Layer 6 of a small transformer language model trained on English Wikipedia (12 layers, counted from 0, width 64).
A neuron's activation on a vector x is GELU(weights . x), where the dot is the dot product.

Input weights of the MLP neurons that the questions are about. A number n stands for (n - 128) times 0.0052.
n2: 173, 163, 150, 101, 133, 91, 121, 107, 128, 111, 135, 98, 116, 132, 66, 133, 86, 126, 157, 167, 127, 108, 99, 130, 152, 141, 138, 134, 100, 178, 179, 123, 136, 168, 148, 141, 104, 126, 116, 138, 150, 151, 106, 111, 156, 121, 110, 163, 102, 88, 96, 121, 63, 117, 150, 142, 125, 156, 164, 143, 176, 135, 101, 127
n5: 117, 162, 153, 113, 131, 98, 156, 105, 131, 106, 177, 108, 104, 164, 107, 106, 117, 163, 84, 87, 142, 86, 80, 171, 175, 130, 162, 104, 104, 168, 113, 71, 105, 144, 140, 119, 104, 118, 123, 127, 98, 160, 167, 129, 143, 112, 118, 157, 135, 146, 171, 124, 128, 93, 123, 148, 127, 139, 108, 129, 149, 113, 144, 129
n15: 156, 72, 118, 119, 98, 142, 118, 105, 105, 111, 131, 150, 117, 87, 139, 159, 145, 112, 130, 215, 123, 112, 163, 134, 105, 144, 141, 102, 140, 135, 131, 157, 145, 113, 51, 121, 133, 162, 120, 148, 94, 138, 150, 127, 58, 122, 122, 122, 139, 147, 129, 111, 172, 152, 117, 163, 141, 149, 126, 135, 117, 160, 123, 126
n36: 111, 50, 179, 153, 143, 128, 125, 120, 153, 145, 109, 171, 83, 129, 100, 133, 129, 157, 85, 98, 147, 112, 128, 133, 119, 47, 66, 129, 157, 176, 135, 84, 129, 152, 167, 156, 100, 128, 91, 123, 128, 142, 30, 86, 90, 91, 154, 141, 78, 169, 146, 179, 85, 141, 150, 138, 135, 125, 130, 166, 150, 105, 120, 159
n48: 158, 114, 164, 131, 177, 128, 131, 83, 144, 105, 155, 136, 81, 182, 132, 133, 141, 147, 75, 139, 118, 143, 145, 144, 118, 173, 87, 99, 118, 120, 88, 139, 91, 97, 116, 111, 115, 134, 132, 136, 181, 138, 138, 145, 98, 158, 165, 89, 121, 8, 131, 148, 149, 107, 140, 59, 126, 87, 143, 126, 116, 99, 134, 149
n57: 129, 119, 126, 116, 200, 173, 153, 155, 120, 175, 120, 118, 53, 110, 194, 97, 86, 90, 103, 104, 123, 145, 179, 107, 33, 95, 144, 89, 142, 137, 129, 75, 149, 168, 106, 157, 118, 100, 122, 128, 150, 116, 135, 135, 104, 129, 219, 135, 130, 124, 127, 114, 146, 132, 153, 132, 159, 126, 132, 145, 163, 135, 102, 25
n59: 140, 131, 132, 122, 169, 148, 141, 52, 130, 110, 103, 184, 60, 149, 103, 121, 109, 114, 127, 171, 136, 158, 177, 145, 99, 63, 81, 143, 105, 106, 131, 124, 134, 94, 127, 143, 98, 122, 145, 133, 109, 140, 104, 181, 103, 129, 221, 117, 125, 101, 125, 120, 115, 149, 105, 130, 135, 130, 127, 155, 141, 134, 126, 125
n74: 171, 163, 137, 119, 125, 131, 140, 133, 131, 115, 149, 72, 180, 161, 100, 150, 149, 104, 94, 93, 147, 126, 153, 128, 111, 144, 162, 75, 91, 160, 149, 129, 91, 123, 96, 142, 121, 140, 114, 127, 201, 121, 172, 59, 46, 147, 97, 127, 101, 86, 132, 131, 97, 142, 131, 148, 130, 93, 124, 149, 96, 135, 136, 143
n79: 137, 143, 151, 123, 172, 122, 171, 123, 146, 117, 174, 87, 141, 166, 147, 79, 108, 118, 68, 74, 142, 199, 46, 183, 174, 108, 146, 94, 136, 139, 103, 128, 124, 121, 153, 141, 111, 111, 126, 108, 193, 122, 146, 56, 118, 109, 130, 118, 171, 173, 117, 114, 96, 158, 104, 39, 118, 72, 172, 155, 118, 142, 128, 156
n84: 138, 103, 175, 132, 113, 185, 148, 72, 155, 115, 138, 124, 61, 156, 120, 122, 136, 158, 132, 117, 111, 166, 149, 170, 69, 93, 86, 90, 155, 106, 134, 147, 167, 133, 136, 119, 133, 84, 122, 121, 109, 115, 69, 101, 149, 90, 128, 143, 61, 85, 129, 165, 131, 143, 121, 67, 145, 128, 105, 155, 116, 144, 133, 127
n89: 127, 215, 123, 134, 137, 121, 123, 87, 135, 158, 101, 130, 119, 144, 150, 149, 97, 105, 136, 80, 132, 200, 102, 127, 120, 123, 143, 141, 120, 153, 101, 120, 91, 130, 169, 139, 58, 127, 148, 116, 205, 130, 131, 98, 158, 173, 149, 97, 148, 125, 120, 138, 54, 140, 102, 147, 129, 122, 150, 109, 148, 116, 131, 108
n90: 139, 158, 114, 141, 122, 99, 124, 107, 116, 80, 164, 90, 142, 95, 120, 145, 34, 105, 112, 154, 152, 79, 187, 103, 135, 133, 135, 74, 120, 195, 140, 152, 56, 188, 103, 112, 89, 124, 111, 129, 135, 175, 130, 100, 118, 173, 154, 135, 153, 190, 103, 222, 51, 160, 167, 101, 136, 116, 165, 108, 129, 119, 133, 119
n114: 178, 152, 101, 112, 103, 168, 123, 126, 114, 98, 175, 106, 126, 168, 182, 141, 136, 68, 146, 115, 155, 98, 110, 119, 101, 94, 117, 96, 144, 182, 85, 140, 87, 95, 161, 121, 73, 136, 94, 117, 102, 125, 112, 112, 94, 146, 194, 152, 178, 113, 53, 147, 113, 146, 111, 131, 149, 77, 180, 116, 188, 142, 137, 144
n120: 120, 30, 191, 121, 145, 136, 149, 166, 133, 93, 172, 115, 110, 112, 141, 144, 128, 117, 117, 75, 154, 105, 122, 103, 146, 96, 121, 118, 93, 146, 111, 117, 149, 135, 123, 140, 179, 134, 130, 152, 113, 131, 116, 85, 104, 180, 131, 125, 114, 139, 118, 112, 137, 151, 111, 111, 105, 133, 83, 167, 132, 139, 129, 146
n124: 180, 135, 112, 118, 92, 39, 111, 113, 139, 190, 114, 87, 112, 126, 208, 157, 108, 108, 186, 177, 123, 88, 128, 139, 76, 132, 59, 107, 125, 182, 117, 125, 143, 116, 118, 134, 84, 150, 138, 54, 133, 158, 114, 128, 136, 106, 109, 140, 150, 140, 105, 119, 152, 213, 139, 69, 138, 124, 120, 193, 136, 167, 119, 137
n143: 161, 119, 172, 130, 95, 107, 121, 73, 131, 136, 120, 145, 129, 167, 140, 159, 98, 163, 137, 142, 109, 128, 124, 164, 115, 154, 111, 76, 120, 137, 128, 146, 105, 94, 74, 96, 121, 104, 102, 123, 198, 128, 148, 91, 137, 133, 104, 124, 112, 103, 133, 145, 58, 128, 176, 143, 145, 137, 151, 163, 111, 114, 132, 133
n149: 173, 149, 124, 91, 152, 142, 126, 160, 113, 151, 173, 121, 123, 87, 133, 146, 146, 103, 136, 166, 132, 75, 141, 142, 168, 118, 118, 147, 131, 147, 130, 159, 134, 88, 110, 117, 121, 111, 144, 73, 97, 141, 84, 150, 165, 121, 69, 191, 144, 148, 113, 95, 162, 165, 139, 153, 155, 99, 128, 119, 96, 125, 132, 104
n166: 134, 179, 135, 117, 130, 124, 151, 112, 129, 119, 120, 130, 99, 144, 103, 108, 80, 76, 85, 140, 124, 175, 138, 159, 122, 124, 133, 153, 147, 81, 118, 151, 87, 124, 137, 127, 134, 114, 132, 120, 101, 122, 122, 148, 106, 161, 149, 134, 152, 96, 138, 149, 124, 162, 124, 97, 135, 110, 169, 98, 126, 103, 143, 131
n169: 136, 126, 93, 144, 136, 140, 129, 127, 136, 141, 123, 64, 141, 106, 93, 201, 126, 120, 178, 123, 128, 146, 168, 93, 117, 65, 115, 81, 135, 178, 121, 142, 153, 163, 118, 155, 108, 114, 117, 119, 120, 122, 118, 87, 140, 92, 107, 181, 136, 126, 123, 156, 73, 190, 104, 137, 161, 138, 78, 124, 128, 160, 112, 113
n170: 153, 159, 124, 105, 153, 76, 133, 139, 146, 127, 110, 117, 81, 150, 108, 130, 121, 89, 126, 139, 138, 164, 125, 156, 147, 76, 150, 140, 122, 131, 76, 184, 117, 115, 66, 134, 37, 123, 181, 109, 149, 125, 121, 171, 81, 144, 213, 143, 124, 217, 111, 130, 100, 180, 161, 109, 146, 93, 166, 110, 95, 94, 140, 122
n172: 170, 128, 152, 84, 207, 99, 107, 118, 163, 115, 155, 103, 110, 189, 122, 156, 137, 115, 120, 162, 166, 117, 81, 88, 158, 173, 70, 101, 104, 147, 111, 178, 134, 109, 73, 128, 148, 70, 155, 131, 148, 127, 196, 86, 86, 112, 103, 78, 138, 159, 123, 100, 119, 111, 129, 178, 112, 138, 119, 157, 175, 62, 130, 92
n175: 137, 114, 90, 152, 129, 172, 109, 98, 117, 133, 104, 130, 122, 122, 171, 125, 119, 132, 79, 108, 151, 110, 98, 127, 137, 130, 159, 148, 100, 193, 86, 126, 113, 161, 159, 137, 95, 132, 119, 151, 126, 175, 156, 101, 123, 162, 160, 143, 129, 156, 101, 103, 109, 84, 170, 115, 147, 108, 138, 100, 149, 50, 132, 114
n178: 128, 145, 90, 111, 118, 120, 157, 140, 118, 108, 160, 85, 130, 119, 144, 110, 79, 120, 106, 94, 126, 113, 154, 213, 98, 75, 153, 87, 140, 131, 154, 106, 135, 169, 143, 135, 149, 125, 122, 148, 124, 138, 106, 88, 175, 105, 122, 183, 112, 147, 135, 119, 155, 159, 131, 119, 152, 102, 139, 138, 163, 155, 99, 107
n211: 100, 130, 121, 145, 154, 112, 162, 135, 133, 149, 118, 140, 137, 109, 156, 100, 146, 156, 84, 127, 110, 142, 151, 95, 139, 130, 118, 156, 134, 101, 101, 108, 127, 104, 146, 131, 118, 139, 194, 119, 133, 157, 125, 157, 122, 185, 128, 91, 129, 149, 90, 146, 158, 129, 132, 76, 128, 131, 113, 114, 99, 125, 121, 129
n227: 157, 99, 131, 122, 138, 107, 104, 135, 145, 163, 123, 102, 168, 120, 141, 145, 127, 101, 163, 174, 132, 142, 148, 95, 116, 138, 79, 108, 130, 125, 132, 153, 125, 92, 110, 143, 114, 96, 143, 125, 137, 126, 123, 132, 136, 116, 118, 114, 119, 162, 65, 128, 80, 194, 143, 170, 121, 73, 124, 192, 169, 145, 111, 100

Each question shows a token from some text and the vector x that enters the MLP there. A number n stands for (n - 128) times 0.027.

"ed": 149, 121, 133, 200, 126, 155, 213, 128, 100, 102, 127, 125, 105, 75, 161, 125, 134, 118, 129, 130, 125, 93, 144, 143, 171, 119, 138, 155, 112, 122, 79, 157, 151, 93, 146, 141, 156, 142, 103, 131, 166, 103, 167, 146, 150, 107, 121, 136, 124, 120, 155, 117, 115, 97, 135, 89, 17, 171, 138, 92, 137, 132, 155, 121
The most active neuron and its activation: n120, at about 0.59

" pro": 117, 124, 158, 172, 123, 141, 200, 149, 118, 109, 85, 156, 94, 100, 163, 116, 133, 114, 128, 136, 111, 141, 146, 150, 132, 102, 127, 129, 143, 153, 101, 159, 176, 95, 137, 112, 118, 132, 97, 106, 170, 91, 106, 174, 128, 106, 128, 142, 125, 132, 188, 139, 177, 120, 130, 137, 17, 171, 124, 92, 139, 125, 159, 84
The most active neuron and its activation: n57, at about 1.1

" |": 132, 123, 135, 186, 118, 127, 193, 140, 95, 136, 110, 132, 179, 101, 150, 134, 151, 113, 150, 146, 119, 116, 159, 73, 156, 122, 137, 156, 138, 131, 102, 144, 145, 93, 149, 127, 130, 130, 93, 92, 166, 108, 153, 159, 122, 121, 102, 157, 110, 131, 141, 112, 146, 122, 119, 162, 21, 132, 106, 88, 136, 136, 183, 126
Which two neurons fire most, strongest first? n149, n211

" Party": 159, 157, 132, 182, 75, 128, 218, 90, 109, 99, 137, 140, 146, 82, 132, 165, 116, 113, 161, 126, 118, 116, 141, 129, 134, 90, 146, 116, 127, 145, 90, 179, 156, 115, 135, 127, 148, 122, 82, 152, 122, 118, 150, 126, 110, 106, 115, 167, 114, 118, 136, 132, 130, 158, 80, 207, 25, 160, 112, 79, 168, 144, 162, 134
Which of these neurons fires most? n169

".": 145, 127, 130, 192, 128, 120, 173, 123, 113, 114, 113, 101, 165, 100, 144, 121, 165, 139, 127, 167, 119, 117, 100, 99, 116, 152, 128, 149, 146, 112, 114, 159, 138, 78, 146, 132, 136, 140, 99, 151, 185, 81, 179, 135, 166, 117, 103, 155, 108, 121, 164, 117, 97, 136, 78, 184, 21, 155, 108, 92, 157, 130, 171, 115
Which of these neurons fires most? n172

",": 120, 130, 134, 176, 135, 126, 185, 131, 106, 114, 109, 145, 140, 105, 146, 124, 172, 141, 124, 126, 121, 120, 128, 115, 127, 155, 162, 139, 124, 115, 101, 132, 127, 85, 126, 133, 126, 143, 106, 113, 156, 91, 156, 164, 138, 129, 112, 165, 125, 126, 139, 77, 169, 109, 97, 152, 14, 126, 131, 98, 163, 146, 186, 132
The most active neuron and its activation: n211, at about 0.28

" Ma": 138, 93, 145, 193, 129, 117, 199, 165, 95, 141, 81, 127, 137, 102, 95, 130, 121, 123, 139, 133, 124, 147, 150, 121, 134, 135, 159, 144, 162, 112, 97, 173, 156, 105, 136, 147, 107, 161, 92, 126, 120, 81, 94, 137, 108, 119, 130, 162, 88, 125, 185, 99, 114, 73, 125, 173, 26, 183, 118, 109, 179, 142, 158, 141
The three highest activations, in order: n36, n15, n120

" car": 135, 123, 163, 182, 150, 177, 187, 133, 92, 70, 138, 114, 121, 85, 130, 86, 154, 160, 112, 150, 125, 152, 152, 137, 123, 123, 117, 180, 133, 118, 125, 152, 155, 80, 142, 115, 105, 163, 74, 134, 144, 83, 114, 153, 125, 85, 125, 135, 119, 168, 178, 122, 170, 105, 129, 120, 23, 144, 103, 124, 153, 145, 154, 127
Which of these neurons fires most? n84

"th": 116, 145, 126, 177, 126, 132, 193, 148, 86, 84, 153, 149, 145, 79, 125, 147, 141, 83, 103, 120, 119, 102, 174, 140, 155, 109, 209, 135, 135, 103, 106, 147, 123, 80, 143, 144, 142, 132, 101, 156, 157, 101, 147, 154, 121, 121, 127, 131, 87, 149, 136, 108, 149, 131, 141, 165, 14, 128, 151, 101, 137, 132, 153, 164
Which two neurons fire most, strongest first? n74, n15

" mo": 128, 135, 153, 184, 142, 137, 198, 168, 89, 109, 100, 134, 106, 122, 98, 124, 137, 160, 135, 152, 96, 121, 128, 139, 127, 143, 164, 137, 151, 87, 121, 194, 171, 85, 133, 126, 121, 157, 96, 106, 164, 85, 95, 137, 99, 90, 110, 139, 96, 136, 165, 156, 165, 98, 142, 148, 23, 151, 133, 121, 146, 123, 168, 113
The three highest activations, in order: n84, n15, n36

" National": 149, 169, 142, 166, 104, 122, 209, 115, 106, 114, 126, 149, 145, 112, 105, 142, 113, 98, 134, 129, 133, 156, 130, 147, 164, 130, 155, 71, 129, 131, 98, 189, 164, 106, 134, 130, 164, 133, 78, 125, 140, 116, 135, 123, 100, 113, 100, 133, 114, 114, 171, 124, 117, 95, 105, 164, 19, 181, 106, 100, 142, 127, 171, 154
The most active neuron and its activation: n74, at about 1.2

" Street": 152, 129, 128, 183, 109, 138, 183, 79, 115, 89, 112, 150, 100, 102, 110, 128, 145, 107, 111, 157, 111, 139, 134, 135, 147, 156, 150, 152, 125, 124, 100, 150, 139, 98, 166, 132, 112, 146, 88, 168, 129, 144, 128, 164, 134, 135, 126, 140, 104, 127, 160, 114, 97, 58, 79, 197, 17, 156, 110, 105, 159, 145, 170, 157
Which of these neurons fires most? n59

" As": 105, 115, 131, 189, 103, 114, 213, 137, 105, 130, 122, 147, 156, 110, 126, 119, 107, 85, 168, 109, 140, 131, 145, 146, 175, 136, 151, 127, 128, 116, 92, 157, 148, 105, 160, 158, 130, 139, 96, 144, 100, 80, 121, 165, 123, 104, 119, 153, 121, 109, 167, 115, 136, 115, 98, 156, 20, 167, 127, 76, 167, 126, 160, 128
The three highest activations, in order: n166, n5, n120

"o": 119, 117, 123, 176, 136, 136, 201, 125, 84, 116, 107, 179, 141, 77, 155, 132, 134, 142, 127, 179, 106, 133, 158, 144, 142, 102, 166, 120, 138, 115, 90, 143, 140, 95, 112, 142, 148, 139, 101, 134, 152, 104, 118, 142, 152, 99, 98, 151, 97, 145, 182, 122, 157, 87, 154, 129, 13, 166, 142, 114, 145, 111, 144, 138
Which of these neurons fires most? n15

" in": 99, 105, 127, 190, 135, 131, 190, 101, 112, 130, 120, 122, 126, 105, 138, 117, 137, 121, 133, 152, 105, 132, 126, 144, 141, 144, 146, 103, 167, 100, 105, 176, 131, 97, 156, 128, 130, 130, 102, 112, 142, 88, 132, 181, 130, 126, 152, 132, 146, 116, 153, 119, 144, 127, 123, 125, 12, 167, 122, 95, 162, 131, 180, 107
Which of these neurons fires most? n166

"P": 134, 115, 126, 192, 85, 146, 189, 144, 92, 159, 105, 143, 164, 70, 124, 142, 121, 93, 114, 139, 129, 89, 167, 118, 132, 105, 128, 103, 142, 144, 123, 178, 168, 104, 114, 130, 145, 154, 100, 196, 101, 86, 145, 126, 117, 138, 115, 158, 114, 149, 130, 97, 123, 123, 117, 188, 29, 153, 145, 78, 174, 98, 167, 127
The most active neuron and its activation: n15, at about 2.1

" comp": 110, 108, 130, 177, 123, 160, 192, 109, 112, 124, 123, 126, 130, 85, 150, 77, 121, 123, 92, 126, 120, 148, 170, 156, 133, 101, 132, 145, 205, 144, 113, 160, 186, 71, 151, 119, 116, 132, 93, 149, 149, 95, 154, 138, 116, 106, 116, 156, 105, 152, 142, 120, 168, 177, 103, 126, 17, 134, 138, 112, 155, 122, 154, 112
Which of these neurons fires most? n79

" into": 128, 113, 151, 174, 123, 135, 179, 121, 117, 84, 105, 119, 106, 113, 135, 127, 138, 123, 121, 144, 144, 133, 150, 149, 149, 149, 146, 128, 143, 117, 90, 162, 131, 79, 153, 147, 156, 139, 97, 114, 153, 106, 132, 158, 128, 88, 129, 138, 123, 129, 163, 119, 135, 96, 135, 117, 12, 160, 129, 92, 179, 121, 182, 118
Which of these neurons fires most? n48

" ": 131, 120, 151, 189, 114, 139, 207, 148, 106, 156, 115, 129, 120, 87, 137, 125, 128, 130, 138, 188, 104, 124, 134, 125, 138, 126, 124, 141, 147, 115, 72, 152, 155, 80, 162, 85, 146, 135, 101, 131, 163, 68, 143, 197, 138, 102, 117, 162, 105, 134, 138, 139, 134, 142, 105, 159, 20, 126, 126, 107, 169, 147, 146, 129
Which of these neurons fires most? n227

"|": 167, 141, 134, 191, 96, 95, 176, 120, 102, 160, 94, 125, 131, 100, 108, 151, 111, 103, 154, 119, 116, 102, 176, 113, 135, 109, 130, 133, 128, 130, 107, 177, 131, 98, 108, 126, 127, 144, 95, 85, 164, 107, 164, 129, 165, 110, 110, 155, 98, 134, 139, 122, 140, 132, 140, 166, 23, 180, 125, 100, 189, 162, 177, 145
The three highest activations, in order: n124, n169, n143

"\n": 120, 142, 129, 188, 135, 120, 183, 107, 109, 134, 60, 132, 135, 106, 120, 145, 117, 116, 168, 157, 104, 127, 174, 114, 148, 144, 154, 152, 150, 125, 115, 170, 126, 101, 135, 122, 87, 126, 92, 141, 168, 64, 186, 138, 143, 131, 108, 163, 109, 132, 133, 132, 103, 115, 122, 162, 22, 152, 129, 80, 155, 132, 175, 131
Which of these neurons fires most? n89

" record": 137, 145, 143, 174, 89, 154, 193, 86, 125, 71, 140, 121, 120, 93, 132, 105, 123, 86, 141, 157, 128, 122, 170, 154, 151, 102, 173, 128, 174, 143, 99, 153, 146, 86, 166, 118, 117, 147, 72, 155, 143, 131, 152, 148, 135, 110, 111, 167, 102, 158, 127, 127, 118, 141, 100, 169, 17, 128, 134, 85, 142, 134, 157, 140
The three highest activations, in order: n114, n15, n90

"hi": 108, 100, 148, 189, 140, 143, 209, 134, 88, 112, 91, 155, 92, 59, 155, 114, 150, 132, 128, 144, 101, 113, 144, 118, 134, 124, 145, 157, 135, 150, 105, 121, 161, 114, 112, 127, 138, 135, 110, 124, 155, 108, 147, 111, 145, 102, 133, 150, 100, 132, 181, 142, 167, 58, 129, 151, 19, 190, 144, 100, 169, 154, 146, 112
Which of these neurons fires most? n57

")": 162, 126, 135, 189, 112, 134, 208, 131, 107, 96, 122, 147, 152, 108, 163, 127, 137, 109, 159, 165, 119, 104, 112, 104, 147, 121, 158, 112, 144, 122, 96, 123, 147, 87, 148, 144, 101, 144, 90, 142, 162, 92, 144, 152, 139, 126, 133, 153, 125, 128, 128, 123, 140, 119, 93, 153, 13, 134, 112, 77, 170, 157, 158, 133
Which of these neurons fires most? n114

"way": 164, 105, 128, 195, 98, 137, 203, 100, 105, 76, 122, 146, 122, 49, 146, 121, 131, 124, 132, 156, 121, 119, 111, 140, 150, 126, 164, 149, 126, 134, 89, 144, 131, 105, 160, 125, 115, 146, 97, 145, 125, 126, 139, 133, 174, 131, 114, 135, 108, 158, 168, 138, 130, 100, 121, 150, 16, 151, 127, 81, 155, 132, 162, 150
Which of these neurons fires most? n175

" gr": 133, 131, 158, 175, 130, 154, 171, 124, 102, 125, 113, 102, 151, 89, 136, 103, 109, 146, 121, 137, 104, 139, 168, 164, 118, 158, 125, 127, 168, 81, 79, 187, 146, 80, 157, 120, 133, 156, 87, 146, 161, 76, 92, 144, 128, 136, 116, 172, 100, 140, 166, 143, 149, 112, 105, 165, 18, 144, 110, 107, 155, 165, 141, 141
The three highest activations, in order: n84, n15, n166

" In": 137, 94, 141, 195, 109, 99, 212, 106, 111, 150, 119, 139, 140, 109, 114, 126, 117, 110, 132, 120, 128, 120, 105, 139, 137, 112, 144, 131, 158, 125, 76, 176, 135, 107, 144, 147, 135, 135, 97, 119, 112, 81, 144, 165, 139, 112, 145, 136, 139, 131, 156, 134, 134, 131, 116, 168, 14, 160, 134, 93, 162, 128, 166, 134
The most active neuron and its activation: n166, at about 0.37

" York": 132, 131, 136, 166, 129, 125, 212, 109, 106, 116, 117, 151, 109, 97, 112, 90, 128, 121, 149, 152, 93, 130, 160, 125, 152, 128, 172, 150, 130, 113, 97, 149, 153, 106, 132, 153, 112, 155, 93, 153, 143, 113, 125, 142, 123, 124, 116, 157, 95, 101, 170, 88, 132, 67, 103, 175, 19, 162, 100, 134, 161, 146, 171, 161
Which two neurons fire most, strongest first? n59, n15

" b": 122, 122, 155, 180, 142, 177, 180, 133, 90, 130, 131, 138, 136, 72, 122, 111, 135, 120, 117, 118, 120, 102, 153, 135, 134, 155, 145, 131, 165, 85, 104, 141, 134, 81, 169, 126, 110, 170, 79, 157, 164, 62, 129, 136, 121, 98, 97, 143, 88, 135, 180, 154, 136, 132, 111, 164, 26, 138, 123, 134, 175, 124, 161, 133
Which of these neurons fires most? n36

" the": 156, 128, 155, 165, 107, 106, 191, 111, 126, 118, 126, 139, 106, 110, 108, 144, 158, 130, 130, 145, 119, 112, 141, 159, 151, 130, 153, 121, 116, 100, 87, 165, 146, 81, 142, 114, 136, 130, 86, 105, 187, 115, 149, 161, 132, 110, 123, 155, 86, 128, 165, 121, 141, 98, 126, 157, 15, 161, 116, 107, 150, 126, 174, 144
The three highest activations, in order: n143, n5, n48

"ance": 139, 129, 119, 201, 101, 127, 209, 86, 118, 94, 122, 167, 107, 87, 152, 119, 163, 112, 121, 137, 123, 114, 125, 149, 154, 137, 168, 174, 134, 123, 79, 148, 158, 102, 145, 135, 165, 132, 86, 163, 133, 119, 158, 127, 157, 93, 128, 141, 112, 169, 146, 138, 93, 123, 102, 158, 22, 128, 126, 50, 141, 133, 148, 124
The most active neuron and its activation: n175, at about 0.66

"ar": 124, 154, 117, 216, 130, 126, 193, 114, 70, 115, 151, 173, 124, 56, 144, 124, 119, 124, 135, 129, 139, 121, 154, 124, 149, 133, 143, 138, 130, 95, 102, 129, 151, 85, 142, 114, 149, 161, 95, 152, 165, 100, 153, 135, 148, 137, 126, 129, 117, 135, 171, 130, 147, 94, 105, 130, 23, 165, 108, 108, 139, 139, 153, 110
The three highest activations, in order: n211, n15, n120

" 22": 144, 113, 135, 182, 123, 148, 187, 104, 116, 124, 126, 144, 116, 113, 107, 140, 144, 119, 118, 166, 86, 120, 118, 92, 166, 149, 147, 130, 149, 123, 80, 150, 154, 97, 173, 111, 154, 116, 83, 146, 133, 122, 165, 134, 138, 128, 106, 144, 83, 116, 154, 136, 150, 102, 137, 180, 13, 140, 111, 118, 192, 129, 160, 134
The three highest activations, in order: n172, n5, n15

":": 132, 141, 106, 192, 133, 129, 199, 119, 109, 124, 86, 125, 151, 96, 153, 162, 159, 128, 135, 134, 112, 114, 149, 94, 153, 144, 135, 133, 145, 120, 78, 142, 145, 84, 139, 150, 167, 159, 86, 115, 170, 95, 134, 128, 149, 106, 111, 160, 114, 122, 154, 127, 127, 108, 97, 150, 21, 145, 133, 108, 140, 120, 174, 131
Which of these neurons fires most? n169

"bit": 137, 118, 157, 193, 115, 150, 203, 115, 98, 111, 110, 118, 117, 52, 169, 99, 150, 135, 147, 111, 112, 93, 145, 152, 147, 113, 171, 138, 139, 134, 79, 134, 177, 90, 134, 140, 130, 162, 101, 137, 138, 121, 137, 127, 126, 89, 134, 140, 83, 149, 175, 155, 144, 108, 106, 116, 22, 171, 119, 99, 169, 135, 146, 143
Which of these neurons fires most? n120

"d": 139, 112, 127, 200, 128, 135, 188, 133, 79, 105, 141, 106, 137, 83, 136, 153, 127, 98, 110, 131, 143, 107, 143, 122, 160, 131, 192, 143, 146, 97, 90, 155, 142, 88, 171, 154, 140, 156, 105, 146, 149, 103, 153, 154, 118, 118, 116, 141, 90, 138, 142, 121, 155, 111, 141, 145, 13, 133, 131, 93, 138, 146, 150, 126
The three highest activations, in order: n120, n15, n211

"ative": 150, 169, 126, 203, 109, 101, 195, 142, 105, 70, 134, 145, 120, 67, 154, 143, 135, 92, 155, 96, 128, 128, 122, 141, 165, 106, 160, 141, 144, 125, 93, 179, 160, 84, 139, 125, 164, 138, 114, 133, 126, 116, 142, 117, 164, 108, 99, 134, 126, 184, 143, 113, 127, 88, 124, 155, 21, 140, 112, 79, 137, 145, 163, 125
Which of these neurons fires most? n149

" third": 150, 116, 145, 178, 129, 145, 192, 85, 126, 92, 132, 129, 114, 104, 109, 117, 142, 119, 129, 157, 99, 128, 139, 154, 174, 126, 163, 119, 129, 133, 84, 180, 145, 75, 158, 116, 149, 130, 95, 137, 155, 124, 169, 152, 135, 124, 98, 145, 86, 132, 146, 144, 160, 100, 116, 136, 14, 135, 101, 105, 131, 120, 168, 156
The three highest activations, in order: n48, n5, n15

" of": 120, 154, 112, 187, 132, 130, 185, 129, 103, 118, 116, 139, 145, 101, 142, 146, 138, 91, 130, 124, 124, 118, 125, 140, 143, 133, 155, 108, 137, 107, 84, 178, 117, 101, 140, 136, 144, 154, 95, 105, 141, 89, 155, 145, 125, 102, 135, 123, 152, 142, 166, 85, 161, 92, 135, 178, 17, 144, 131, 104, 174, 106, 177, 123
Which of these neurons fires most? n172

"r": 88, 180, 120, 196, 144, 135, 206, 165, 75, 103, 143, 116, 160, 92, 142, 128, 140, 116, 121, 164, 128, 104, 154, 111, 100, 118, 184, 143, 144, 102, 74, 139, 138, 94, 146, 143, 140, 160, 102, 150, 129, 111, 155, 147, 141, 131, 120, 131, 94, 137, 156, 131, 154, 74, 137, 174, 23, 149, 100, 80, 144, 159, 144, 120
Which two neurons fire most, strongest first? n211, n15